Layer 2 of a small transformer language model trained on English Wikipedia (16 layers, counted from 0, width 64).
A neuron adds its activation times its output weights to the MLP's output. To switch it off is to set its activation to zero at one token and run the rest of the model.

Output weights of the MLP neurons that the questions are about. A number n stands for n times 0.0044.
n6: 6 -12 11 -1 -1 -27 -22 16 -2 -3 10 -7 -18 19 8 -18 -2 -8 -15 -9 -15 -20 -11 3 2 12 19 -22 13 -20 -3 -26 9 -4 49 -18 -42 10 -8 -3 5 -1 -1 2 7 -8 -6 30 3 -30 -10 2 -11 20 15 20 49 34 4 31 -1 -15 45 -20
n15: 32 -13 6 48 7 -13 -3 0 11 4 5 10 -11 8 9 -6 8 -26 25 -37 24 9 -5 -41 22 40 11 -4 -12 -29 3 14 -6 -1 -27 -16 -3 -10 2 -47 29 -26 17 5 15 -1 1 28 13 -9 -17 -16 -19 -10 13 20 2 15 -4 -5 -18 2 4 -21
n62: -2 -9 21 -15 -2 -35 -12 2 14 0 -4 -4 6 25 -9 21 10 17 15 3 -7 -39 8 4 15 20 14 -42 -52 13 -10 2 17 37 -9 -8 24 35 -6 -12 -2 -7 6 -33 6 5 20 -15 8 -9 -42 -3 -5 17 42 12 5 -3 8 -22 14 19 -16 -38
n78: 4 32 -24 -19 -11 12 19 -19 -26 -1 5 13 -19 9 0 34 0 18 4 20 -23 -8 -2 -21 20 -15 -17 -17 20 22 -13 1 -19 5 -11 -10 -7 4 10 -52 -11 -15 -5 -4 -14 3 -3 13 3 10 32 25 -23 -5 -12 33 -9 -19 29 21 -7 22 6 22
n116: -13 0 -23 -15 9 -1 19 5 14 3 -11 -15 8 14 -29 -6 5 -36 8 -11 -46 4 -10 -25 48 -12 2 -28 37 -9 12 9 5 11 35 -14 21 29 -7 22 6 -12 -18 12 -15 -18 30 -18 11 0 24 -10 21 -23 -14 -8 -15 33 -8 -28 4 27 37 -29
n131: -14 3 -10 7 -18 -27 20 -11 5 53 -29 23 9 -21 5 24 15 -11 22 -17 -34 20 -1 23 22 -21 -20 -3 23 -6 11 -57 12 -9 6 -24 -18 -20 35 -48 -17 -25 27 -20 3 30 27 -19 45 17 25 -8 -26 -24 18 17 11 -41 11 -3 -6 17 10 5
n138: 38 9 -30 20 -18 -5 -35 3 -10 -10 18 -3 27 -3 -10 -14 -11 3 -30 11 5 -27 -12 5 -1 0 22 -18 25 -22 19 0 8 -36 -2 -10 12 -3 31 4 -9 16 -7 12 -1 21 -17 12 22 37 -9 -17 13 16 15 3 -12 -6 32 -7 -22 -17 -10 -11
n139: 21 -14 23 -32 -16 30 -22 -30 14 -45 -25 -31 -13 14 23 -36 -4 6 1 1 -20 16 -2 -18 -11 11 2 1 0 -19 -27 -1 19 27 14 -3 13 1 12 -24 -31 13 -17 3 4 -13 28 -33 36 0 25 -16 27 36 14 11 -15 46 -8 -22 23 -29 12 24
n145: 33 -4 13 4 -9 -36 -21 6 -2 -10 30 33 12 -49 5 21 -31 -8 -19 -13 -22 -27 13 0 -34 26 38 -14 0 -16 0 24 -8 4 -1 -1 -12 20 7 17 -10 -4 3 15 4 19 2 29 -12 -11 -7 22 15 20 -21 5 39 -39 25 -7 -39 -35 18 2
n171: 19 3 -4 -35 9 -8 12 7 -11 -22 21 -30 15 19 -25 16 -7 -5 6 -8 -7 -1 -25 23 2 -36 0 -8 33 -12 -41 12 24 -31 5 13 37 6 32 54 12 0 2 3 -1 0 -6 -4 -12 27 2 8 -1 3 -30 -34 20 -25 -22 -8 3 20 22 -10
n176: -1 -68 -40 25 -13 12 -41 40 6 -12 -32 22 16 1 10 -14 -3 -39 0 -95 41 23 -32 -5 32 88 20 7 1 -44 -24 14 -7 53 28 -23 16 -3 55 5 -42 5 -22 -4 56 14 -46 -49 30 8 16 -14 55 12 29 -48 -8 -4 15 -12 12 5 -62 26
n181: 0 37 -12 -7 -6 -18 4 -30 15 -17 -12 26 13 -18 -4 -3 58 -16 35 5 -43 23 -15 -3 23 -16 4 -12 11 -5 -42 12 -8 -20 21 -27 7 -1 0 10 -15 -6 0 18 7 -36 -4 -4 -2 30 0 -14 19 23 -2 -19 16 -53 8 42 27 11 37 -32
n184: 16 38 15 6 -24 -35 -9 35 -8 8 -59 14 5 3 8 13 -10 -12 -2 22 -22 -18 22 -11 -10 17 -39 -2 24 -57 7 4 -7 18 -26 7 8 5 38 10 18 19 -7 87 14 -22 -16 -16 -30 -20 -12 -25 -3 -12 -33 21 -2 6 24 1 -6 37 31 1
n197: -23 0 -10 -11 -22 3 1 0 9 -7 6 -17 31 1 4 -5 7 24 -13 32 -27 19 17 15 -24 -42 -12 -7 7 21 17 -36 12 -43 -5 3 18 25 -8 18 21 -17 -13 10 -31 4 5 7 -4 -18 2 -28 14 0 20 -17 11 16 4 1 22 -6 46 -4
n225: -32 -22 13 9 -16 -17 -20 -20 -10 -44 -11 -14 -2 28 -15 12 -38 21 -4 28 34 12 -28 -29 -8 -9 10 16 23 -19 6 -18 36 5 -4 -3 8 29 2 -20 13 7 -9 9 17 -7 47 16 16 -2 -10 -13 -4 25 -38 -42 11 45 13 -19 12 5 -9 11
n245: -10 -5 10 -37 -12 25 22 38 -20 -2 10 -9 54 -9 -37 7 7 -15 -37 28 -1 2 23 6 -11 -27 17 33 -1 19 -11 25 -25 -16 -5 9 60 -16 0 8 25 -19 -2 8 -17 5 -16 -5 14 -15 26 18 9 -12 -20 -18 22 7 -39 3 -1 -23 -11 -18

Each question names a token from some text and the token that comes next. It shows the activations a of the neurons there, in the order above. A number n stands for n times 0.013.

Then comes g, the gradient of the next token's log-probability with respect to the MLP's output, scaled to length 1. A neuron's effect is roughly proportional to its activation times (output weights . g). A number n stands for n times 0.0046.

" the", then " air"
a: -13 -12 -11 -8 -1 -11 -10 -13 -9 -12 -6 -11 -13 36 -13 -7
g: 16 14 -45 45 5 76 9 12 -15 -6 23 8 59 -14 -24 -27 10 -12 20 29 18 -26 -40 38 14 -3 -43 12 -38 -8 -34 -21 33 19 -40 20 -14 17 26 3 12 14 -42 6 21 -15 10 -57 5 -6 -44 -16 21 34 -2 -44 -29 -12 -1 34 -17 30 -4 -13
Switching off which neuron hurts the next token most? n6

" St", then "ore"
a: -13 -12 -13 2 -13 -13 -5 -12 11 -13 -9 -11 -5 12 -5 -11
g: -19 14 -4 23 3 11 -39 -16 42 -44 36 -2 -13 35 11 -24 -26 31 9 -22 21 15 -13 29 41 8 -7 13 10 20 25 35 -35 -45 -57 -48 17 -2 -14 20 5 38 10 -12 -9 23 -14 4 -36 -34 -9 16 -36 32 44 -30 23 -4 -47 -6 -30 -24 66 -9
Switching off which neuron hurts the next token most? n131

" several", then " times"
a: -10 -9 -13 -4 7 -13 -13 0 -12 -5 -8 -8 -12 15 -3 13
g: -23 -48 -15 17 -25 -33 36 -25 -28 9 14 -39 -27 -3 10 35 4 -55 20 -23 -7 36 -24 -20 8 -52 20 29 -3 20 6 21 -8 22 -35 -8 -32 -46 31 -26 -3 38 9 8 -34 45 12 5 -8 8 58 -15 20 33 27 13 4 -27 -14 2 29 -29 59 26
Which two neurons, each switched off alone, lower its probability most, in order? n62, n184

" a", then " found"
a: -12 -12 -13 27 14 -13 -13 -6 9 16 -7 -10 -8 25 11 -9
g: 11 -12 7 8 -15 -37 14 62 -51 25 0 -37 -10 -34 -51 0 12 4 19 -21 -3 -16 -5 6 22 61 -1 6 -7 -40 -14 -24 16 15 43 5 -16 7 -14 -6 -14 -1 -43 33 25 -43 12 42 14 -10 -32 -37 51 22 33 20 -25 58 -15 2 24 13 -20 -41
Switching off which neuron hurts the next token most? n116

" the", then " club"
a: -12 -10 -11 -9 -1 -11 -9 -13 -8 -12 -5 -12 -12 34 -13 -7
g: -20 -11 -5 5 5 3 13 -5 31 -19 15 15 -7 1 21 71 12 20 -31 -7 -2 5 6 32 -26 -41 1 -25 -12 20 -54 9 -19 13 27 22 -38 -51 19 19 -34 22 35 -5 5 44 19 -24 -1 47 44 20 -63 -35 -4 -32 -5 -67 9 13 -22 39 -6 -12
Which neuron, switched off, raises the next token's probability most? n197

" with", then " them"
a: -13 -13 -13 67 -8 -13 -11 -6 -10 -1 -5 -13 -13 11 -13 21
g: 11 0 -12 0 13 32 -18 -70 50 9 -39 15 -35 -11 39 -22 0 36 4 -7 -8 -3 -9 58 -5 -18 18 3 24 12 32 25 -16 -52 -54 -8 5 20 8 -4 14 -7 -21 0 -30 -9 -12 -2 63 57 11 -56 -15 -5 -4 -4 29 -32 35 6 -43 -22 14 15
Switching off which neuron hurts the next token most? n78

"ally", then "mon"
a: 47 -10 -13 -1 31 -12 -11 -11 -12 14 -6 -11 -2 57 -7 2
g: 33 -1 -12 28 22 20 7 35 -9 -5 -5 -33 -27 2 39 -5 41 -15 -86 -13 22 -60 -40 -12 -25 6 12 -16 37 25 47 -12 1 5 19 42 -32 17 13 1 -15 -53 -39 13 -12 -67 19 -1 29 2 9 17 -4 -7 -9 22 -15 -8 2 -24 1 34 0 39
Switching off which neuron hurts the next token most? n6

" Bl", then "oss"
a: -13 -13 -3 -1 -13 -6 18 -5 -3 -12 -11 -9 -8 16 -13 -13
g: -22 -1 -22 -7 -20 -24 9 2 -40 -16 34 -1 38 -25 -9 72 8 0 -7 8 -24 -26 -54 -19 3 -2 1 74 -35 30 -72 -34 33 45 39 -2 -11 -7 11 -4 -16 42 -17 17 19 2 -7 24 -14 -16 -11 36 1 11 -7 12 -3 30 -33 30 35 -12 -26 -19
Switching off which neuron hurts the next token most? n15

"ric", then "al"
a: -13 -2 -13 -10 -9 -13 -12 -11 4 -9 -9 -12 -8 12 11 -11
g: 11 -54 -39 -30 22 -42 -2 59 -49 29 59 -15 15 -5 -2 -3 59 -5 9 2 -6 -30 3 16 -20 -4 -12 25 10 1 -25 -37 26 -9 -14 -16 -18 -29 -1 18 -9 27 10 9 4 -19 8 -43 35 -7 -27 4 36 -6 -11 42 -39 63 -14 11 51 19 -15 -22
Switching off which neuron hurts the next token most? n78

" trans", then "c"
a: -13 -6 8 18 -7 9 -13 14 -2 -13 -11 -9 -11 -6 -7 -13
g: 4 43 28 -38 -9 -15 14 21 -34 37 -7 -69 -2 -40 -3 7 -7 -45 17 -22 1 10 -16 58 -8 0 -18 2 8 -26 -37 -4 38 6 44 -4 -22 -21 41 -32 5 18 18 9 0 -29 24 25 -28 -9 -29 -13 34 33 51 1 -57 3 25 -15 43 -34 6 18
Switching off which neuron hurts the next token most? n139

" of", then " the"
a: -13 -12 -12 27 -5 -10 -13 -12 -12 -4 -5 -9 -13 18 -12 0
g: 25 -50 -10 4 -4 24 -26 -63 2 -3 15 -39 19 -27 51 -19 35 -3 12 8 3 -77 1 49 63 6 20 -28 13 -21 11 3 -17 -39 -17 -36 5 4 15 -9 -10 -4 36 -11 -6 24 6 16 -15 26 15 -28 0 59 14 -9 8 -16 -8 -20 31 -45 40 -4
Which neuron, switched off, raises the next token's probability most? n138

" a", then " Democratic"
a: -12 -12 -13 10 13 -13 -13 0 16 -7 -5 -13 -13 20 -5 -12
g: -13 -6 -50 -8 15 22 32 24 -7 6 27 31 -22 -45 -28 46 9 11 -5 4 57 42 -24 -22 11 -3 -29 -17 -47 -3 -40 0 23 35 9 66 -33 -28 8 -49 -10 -28 5 15 38 -9 4 -10 5 -3 -5 7 -38 -33 -51 3 27 15 5 38 36 24 -4 -28
Switching off which neuron hurts the next token most? n138

" compet", then "itions"
a: -13 23 21 -2 13 24 -13 76 20 -1 -10 -11 -6 23 -6 -10
g: -34 24 -5 19 3 9 -23 5 51 -22 -25 40 -38 25 7 -50 -17 1 -24 31 5 -17 15 1 21 -46 44 -15 35 48 26 18 -59 -31 -20 21 -19 18 47 -2 3 10 4 1 -44 -31 -17 -22 -9 24 -3 13 -28 -21 22 -32 54 1 20 -47 -12 -1 40 7
Which neuron, switched off, raises the next token's probability most? n139

"8", then " World"
a: -12 -13 -11 -4 -13 -10 -12 -11 -1 -13 -5 -13 -13 20 -10 20
g: -33 -12 31 -4 2 36 4 -38 5 -30 29 38 10 18 3 68 -19 10 -30 25 16 62 -33 36 30 -5 14 -20 -11 28 -2 -39 -45 -24 -13 -12 19 -9 -7 13 0 18 -4 -24 -21 -33 8 -16 -41 37 -12 14 -21 -9 20 -51 41 -12 47 38 -21 -43 -25 -3
Switching off which neuron hurts the next token most? n184

" elect", then "ions"
a: -4 -13 -10 -8 -7 -12 -12 8 -6 -4 -9 -12 -12 15 12 -13
g: 10 -51 -41 9 18 24 -60 -12 19 13 -30 34 -26 -20 -12 -11 -17 17 -23 -15 -25 2 52 0 26 -20 50 -14 28 43 5 7 -32 -11 -32 17 36 -20 -9 -67 5 -15 -8 49 -4 -1 -34 12 2 34 11 -43 10 -42 -2 21 36 9 29 3 -15 37 35 11
Which neuron, switched off, raises the next token's probability most? n15

"aus", then "ew"
a: -12 -13 -11 -11 -10 -13 -5 -13 24 -9 -8 -12 1 21 -9 -13
g: -22 -60 29 -10 28 3 -9 24 -14 41 10 -19 1 9 13 7 -43 -39 -21 63 27 -5 5 -13 -3 7 -48 -21 23 -8 -19 6 3 37 7 11 -50 44 -11 33 11 4 2 34 24 -26 -30 -18 35 -17 -3 -42 19 -29 -67 32 -11 -15 51 -7 14 26 -22 18
Switching off which neuron hurts the next token most? n181

"ange", then " -"
a: -10 -12 -13 -10 -11 -7 -1 -7 26 -3 -6 -11 -7 25 -11 -12
g: 29 -13 -45 -34 -10 -28 14 24 -63 47 13 -39 -25 26 -21 29 36 -11 -37 -17 26 4 -9 -37 -12 -24 -1 27 -6 44 -20 51 -2 36 22 4 -37 -43 -7 0 -13 43 5 42 30 5 12 -8 -5 -23 -29 -22 45 -25 -3 34 -28 -12 3 27 22 13 24 -27
Which neuron, switched off, raises the next token's probability most? n197

"s", then ":"
a: -12 -13 -13 5 -1 -11 -5 -12 -6 0 -5 -12 -8 46 -13 -10
g: 12 9 2 -7 -6 43 -4 -39 46 -32 -41 33 -16 21 -9 -60 -53 34 5 -13 12 36 52 7 -7 -47 21 -34 33 8 42 34 -40 -30 -31 8 13 13 -4 -29 9 11 8 -14 -37 1 -31 0 -21 39 39 -3 -4 1 45 -20 27 -14 22 -30 -30 -7 15 16
Switching off which neuron hurts the next token most? n197

" Phil", then "ip"
a: -11 -13 1 -10 -13 -11 -6 -11 11 -5 -7 -12 -12 43 23 -8
g: -1 -9 -13 12 26 -50 -38 -7 35 7 5 9 -35 -26 -18 27 -15 -34 -24 -3 -27 -34 -27 22 8 2 27 45 19 39 19 7 29 16 -67 -37 19 -8 22 -31 27 -25 20 35 10 2 -18 -30 48 9 12 -10 -44 67 -17 37 -13 21 -35 -18 2 -23 22 25
Switching off which neuron hurts the next token most? n225

" H", then "art"
a: -12 -13 -12 14 -13 -10 -3 -10 14 -13 -8 -10 -11 21 -13 -12
g: 12 45 12 43 44 -26 33 32 18 -39 8 -11 -10 36 -37 -14 -12 -14 14 33 8 -2 -7 12 15 39 2 3 -32 -41 -4 -8 -15 -14 0 -15 0 21 24 75 -13 -16 -54 -24 -25 -9 49 -37 21 0 16 32 -38 -4 -32 17 -22 38 -58 -15 -22 -24 2 -11
Which neuron, switched off, raises the next token's probability most? n116

" (", then "Ch"
a: -12 -12 -11 -1 -13 -13 -12 -9 -12 -4 -4 -13 -13 17 -2 36
g: -25 7 21 -31 -45 0 2 18 2 5 4 42 47 3 34 -49 -48 48 57 9 25 -17 22 -1 -7 3 17 14 -4 -14 -21 -18 7 -43 49 -5 20 -1 -16 4 6 46 40 -22 -33 -27 -13 8 -50 1 -14 33 -22 -25 5 -37 65 -29 -13 -23 -2 -6 -21 23
Which two neurons, each switched off alone, lower its probability most, in order? n245, n116

"ab", then "y"
a: -10 -4 -9 -13 -11 -13 -5 -12 5 -9 -7 -12 -9 20 -7 -13
g: 31 -4 8 -13 -21 -48 15 7 -61 23 31 -30 -1 -34 -43 61 39 -13 16 -35 -23 -6 -28 -37 -10 18 -12 13 -27 -15 -4 -7 47 26 20 -3 14 -25 26 8 -7 6 -9 17 66 0 56 13 10 -32 -15 -9 28 -8 -13 8 -57 15 -19 37 33 8 -19 -15
Which neuron, switched off, raises the next token's probability most? n197

"194", then "4"
a: -10 -13 -13 -13 1 -9 -10 -12 -11 -9 -7 -13 -6 25 -13 22
g: 7 -1 -35 22 45 17 -29 -25 37 3 -15 67 -9 4 26 -65 -40 -23 0 -1 -2 23 20 7 -19 -24 -14 -37 21 -10 -3 20 -46 -82 -25 0 17 2 -17 -3 26 -30 74 11 0 24 -8 -18 -25 5 15 23 -9 -19 7 2 20 -12 25 -8 -4 31 27 32
Switching off which neuron hurts the next token most? n62

" In", then " "
a: -12 -11 -13 72 -11 -9 -13 -6 8 -12 -6 -12 -13 18 -6 -12
g: 4 38 -17 14 46 -41 -8 25 28 23 11 28 -54 16 -26 10 -25 -40 -38 11 9 64 21 -15 38 7 42 -46 16 16 -20 -8 -44 33 -18 -42 28 -3 -42 24 6 9 9 34 2 -5 -14 6 -6 31 -42 -34 -10 -25 -14 -8 33 34 -40 -26 17 -9 -9 -2
Which neuron, switched off, raises the next token's probability most? n78

" from", then " w"
a: -12 -13 -13 91 -7 -11 -11 -4 -13 -12 -3 -7 -10 31 -13 24
g: -22 55 -14 23 31 51 -27 -11 35 -1 -7 27 -33 -4 -34 -10 10 0 25 7 5 31 -21 -17 -70 -22 11 44 7 28 -1 33 8 -3 -30 19 -8 51 27 -31 29 -21 -25 -21 -33 -24 -6 -38 30 -24 -18 11 11 -55 -13 -11 12 -1 65 10 -34 -6 14 -11
Switching off which neuron hurts the next token most? n78

"ens", then " C"
a: -12 -12 -13 -5 -13 -13 -11 -13 -3 -9 -6 -12 -13 26 2 -13
g: -4 9 6 21 14 20 -3 -25 62 -30 -44 38 5 52 8 -36 -60 45 6 -6 11 16 66 21 -14 -27 31 -20 36 8 28 34 -54 -27 -28 -20 18 26 -37 -4 -4 0 -1 -22 -42 5 -34 -19 5 26 32 -19 -25 -23 27 -22 12 -11 7 -17 -24 -10 7 7
Which neuron, switched off, raises the next token's probability most? n138

"'s", then " a"
a: -6 -13 -11 4 4 -10 -8 -11 -7 -9 -5 -10 -13 41 -3 -3
g: 6 45 -14 -16 -5 30 -29 -13 8 -34 -22 -44 -36 -9 42 -25 4 -42 -18 24 -49 2 -18 16 41 14 3 13 19 2 31 -21 20 -16 -48 -16 35 32 -8 3 25 8 -30 -44 51 9 -37 31 -16 33 -1 9 63 13 39 33 -28 -10 -9 -6 30 -29 -5 -34
Which neuron, switched off, raises the next token's probability most? n139

" Ex", then "ecutive"
a: -12 -10 0 9 -13 -13 -10 -3 12 -13 -8 -6 -13 17 18 -13
g: -78 -19 -9 28 15 -5 -47 10 1 -44 43 -39 10 20 49 8 11 -17 68 9 24 19 -8 -4 35 -25 -5 7 29 14 -27 10 10 -14 -29 -35 -36 40 15 10 -9 44 21 0 -14 -29 -38 5 -9 13 31 20 -44 -7 24 -3 22 1 -34 -48 -3 21 1 -12
Switching off which neuron hurts the next token most? n225

" object", then "ing"
a: -13 -12 -8 -8 -8 -8 -10 10 30 2 -9 -9 -13 4 -5 -12
g: -10 -12 35 -12 -28 -8 -33 -37 -15 -22 31 -7 30 -2 16 -28 -38 27 -13 -4 -26 -37 -45 26 29 23 -4 -12 34 -38 -40 -10 14 63 8 -21 26 -3 10 51 17 32 -12 -37 31 -17 28 29 -21 24 0 21 63 13 -9 -14 -12 -2 11 8 38 -53 -27 -30
Switching off which neuron hurts the next token most? n145

"R", then "ock"
a: -13 -8 -12 -4 -12 -13 -6 -4 11 3 -5 -8 -13 17 -12 -12
g: -3 -38 -31 -17 -7 -27 24 19 -40 32 31 -42 0 0 6 59 7 10 5 0 -38 -43 -37 8 -16 40 -29 36 -24 -9 -13 -24 73 56 9 1 -64 -1 -5 27 -18 17 -45 23 30 3 13 17 0 -13 15 -3 14 28 -11 -7 -41 9 -6 33 26 12 -15 -18
Switching off which neuron hurts the next token most? n245

"iqu", then "ita"
a: -11 -12 4 -11 -13 -12 -8 -11 27 -10 -9 -12 -12 15 -9 -13
g: 37 21 24 0 22 57 -31 30 53 -7 11 14 -44 7 27 -46 -66 5 -33 10 -9 -16 12 18 30 -42 27 -28 18 27 -14 47 -8 -42 1 14 15 31 30 -10 13 12 19 17 -23 -31 -6 -21 -21 -18 -40 -22 -30 -33 -30 24 6 -24 30 -35 30 -14 4 3
Which neuron, switched off, raises the next token's probability most? n184

" (", then "H"
a: -11 -12 -12 -1 -13 -13 -13 -9 -10 -5 -3 -13 -13 13 -3 28
g: 17 1 50 -26 22 -37 -4 17 12 19 19 58 43 -29 17 -38 -14 16 14 6 -8 -18 5 15 31 1 -25 9 -22 -40 -39 -66 -20 -66 47 -29 33 -11 10 3 7 29 -3 -27 -23 24 -38 11 -22 4 25 42 -7 -7 -23 -27 -13 29 38 -2 -4 -21 0 36
Switching off which neuron hurts the next token most? n245

"s", then "emb"
a: -13 -13 -13 10 -8 -12 -9 -12 -6 -1 -5 -13 -3 39 -13 -11
g: 47 -16 3 -14 -37 -73 4 15 -42 12 12 2 16 -47 -16 34 -6 -2 5 -44 -25 25 -32 -54 -2 26 -28 11 -40 -20 43 -24 44 48 28 -14 -11 4 19 -35 -49 18 -1 -2 12 -2 8 43 -2 -24 4 24 19 12 21 11 5 21 -19 36 13 33 -22 25
Switching off which neuron hurts the next token most? n245

"oss", then "om"
a: -13 -12 -12 3 -10 -13 -3 -13 32 -8 -8 -11 2 13 -5 -12
g: 20 10 4 -13 8 -4 23 29 1 12 21 9 7 -31 4 25 19 -39 23 39 -38 -27 -44 10 -20 57 -26 16 23 26 -4 -46 48 -20 23 35 -44 23 15 -46 -8 34 -54 -15 17 24 22 -41 -29 -21 15 -9 -8 14 -22 30 -25 31 -13 -37 33 2 -47 -21
Which neuron, switched off, raises the next token's probability most? n145

"erman", then " for"
a: 4 -2 -11 9 12 -13 -9 -11 -11 -7 -8 -11 -7 30 -13 2
g: -8 19 32 -16 -9 3 -14 -36 72 -17 -13 33 -11 24 -12 -70 -49 28 19 -20 6 14 51 40 9 -24 30 -10 21 13 15 19 -23 -35 -2 -42 68 20 -25 -10 22 -3 38 -15 -18 27 -29 -2 -5 -18 10 5 -4 4 -1 -32 8 -30 24 -21 -50 -26 16 11
Which neuron, switched off, raises the next token's probability most? n145

" con", then "vert"
a: -12 -9 10 -9 24 23 -13 18 -4 0 -11 4 -2 2 -2 -9
g: -21 -10 -14 9 -45 -18 34 24 -37 2 25 -48 22 4 -30 50 54 2 31 -1 -2 7 -16 0 18 40 -31 35 -50 -21 -4 -11 40 47 24 17 -20 -28 -8 -21 -64 -24 -22 -1 16 7 -11 14 41 -13 -29 -5 24 15 22 31 -23 14 -46 30 -32 22 5 -20
Switching off which neuron hurts the next token most? n131

"all", then " ("
a: -13 -13 -13 -11 -11 -11 -4 -12 -11 -12 -7 -11 -13 30 -13 -12
g: -27 13 -4 -2 5 47 8 -15 52 -27 -36 9 -36 15 1 -83 -43 42 -13 10 55 16 44 21 -3 -42 34 -29 21 41 12 44 -22 -41 -14 14 25 11 -13 -31 37 -15 13 14 -29 16 -23 -39 -8 3 -7 -6 -3 2 5 -15 25 -7 18 -19 -37 4 6 4
Which neuron, switched off, raises the next token's probability most? n245

" times", then " during"
a: -5 -12 -13 12 16 -10 -13 -7 0 -10 -5 -10 -2 33 -9 40
g: -28 12 26 -1 18 51 -19 -17 55 16 -51 4 19 28 -23 -11 -24 -26 -22 29 1 12 60 -17 10 -36 13 -40 21 0 -16 28 -52 -34 -41 -21 12 11 -17 -11 4 7 22 4 -20 48 -47 8 -6 28 3 19 -8 22 1 -47 41 4 28 -47 -35 21 14 17
Switching off which neuron hurts the next token most? n245

"y", then " was"
a: -10 -12 -13 2 21 -10 -13 -13 -1 0 -10 -10 11 32 -8 -8
g: 44 29 -21 -39 25 5 10 -49 33 -4 -29 5 -30 0 29 -53 -78 23 0 -6 38 1 18 -39 -12 -28 -15 19 10 -16 33 7 -9 2 -16 8 39 1 -9 -14 43 30 25 21 -10 -20 -17 13 -30 57 7 -12 39 43 4 -14 37 -17 -20 -51 -16 -8 -7 -9
Switching off which neuron hurts the next token most? n131

"==", then "P"
a: -13 -6 -13 -8 -11 -12 -11 13 8 41 -2 -13 -12 31 10 1
g: 5 19 8 31 -32 5 15 -11 48 37 1 44 24 -2 -36 -34 -55 -66 9 -16 -14 -53 14 32 8 11 16 -13 38 20 5 -2 -10 -48 8 -13 27 -27 -14 -10 22 -4 39 4 -29 12 12 -39 -4 8 -24 24 -11 8 -27 -12 -15 -2 1 -23 9 -39 73 48
Switching off which neuron hurts the next token most? n171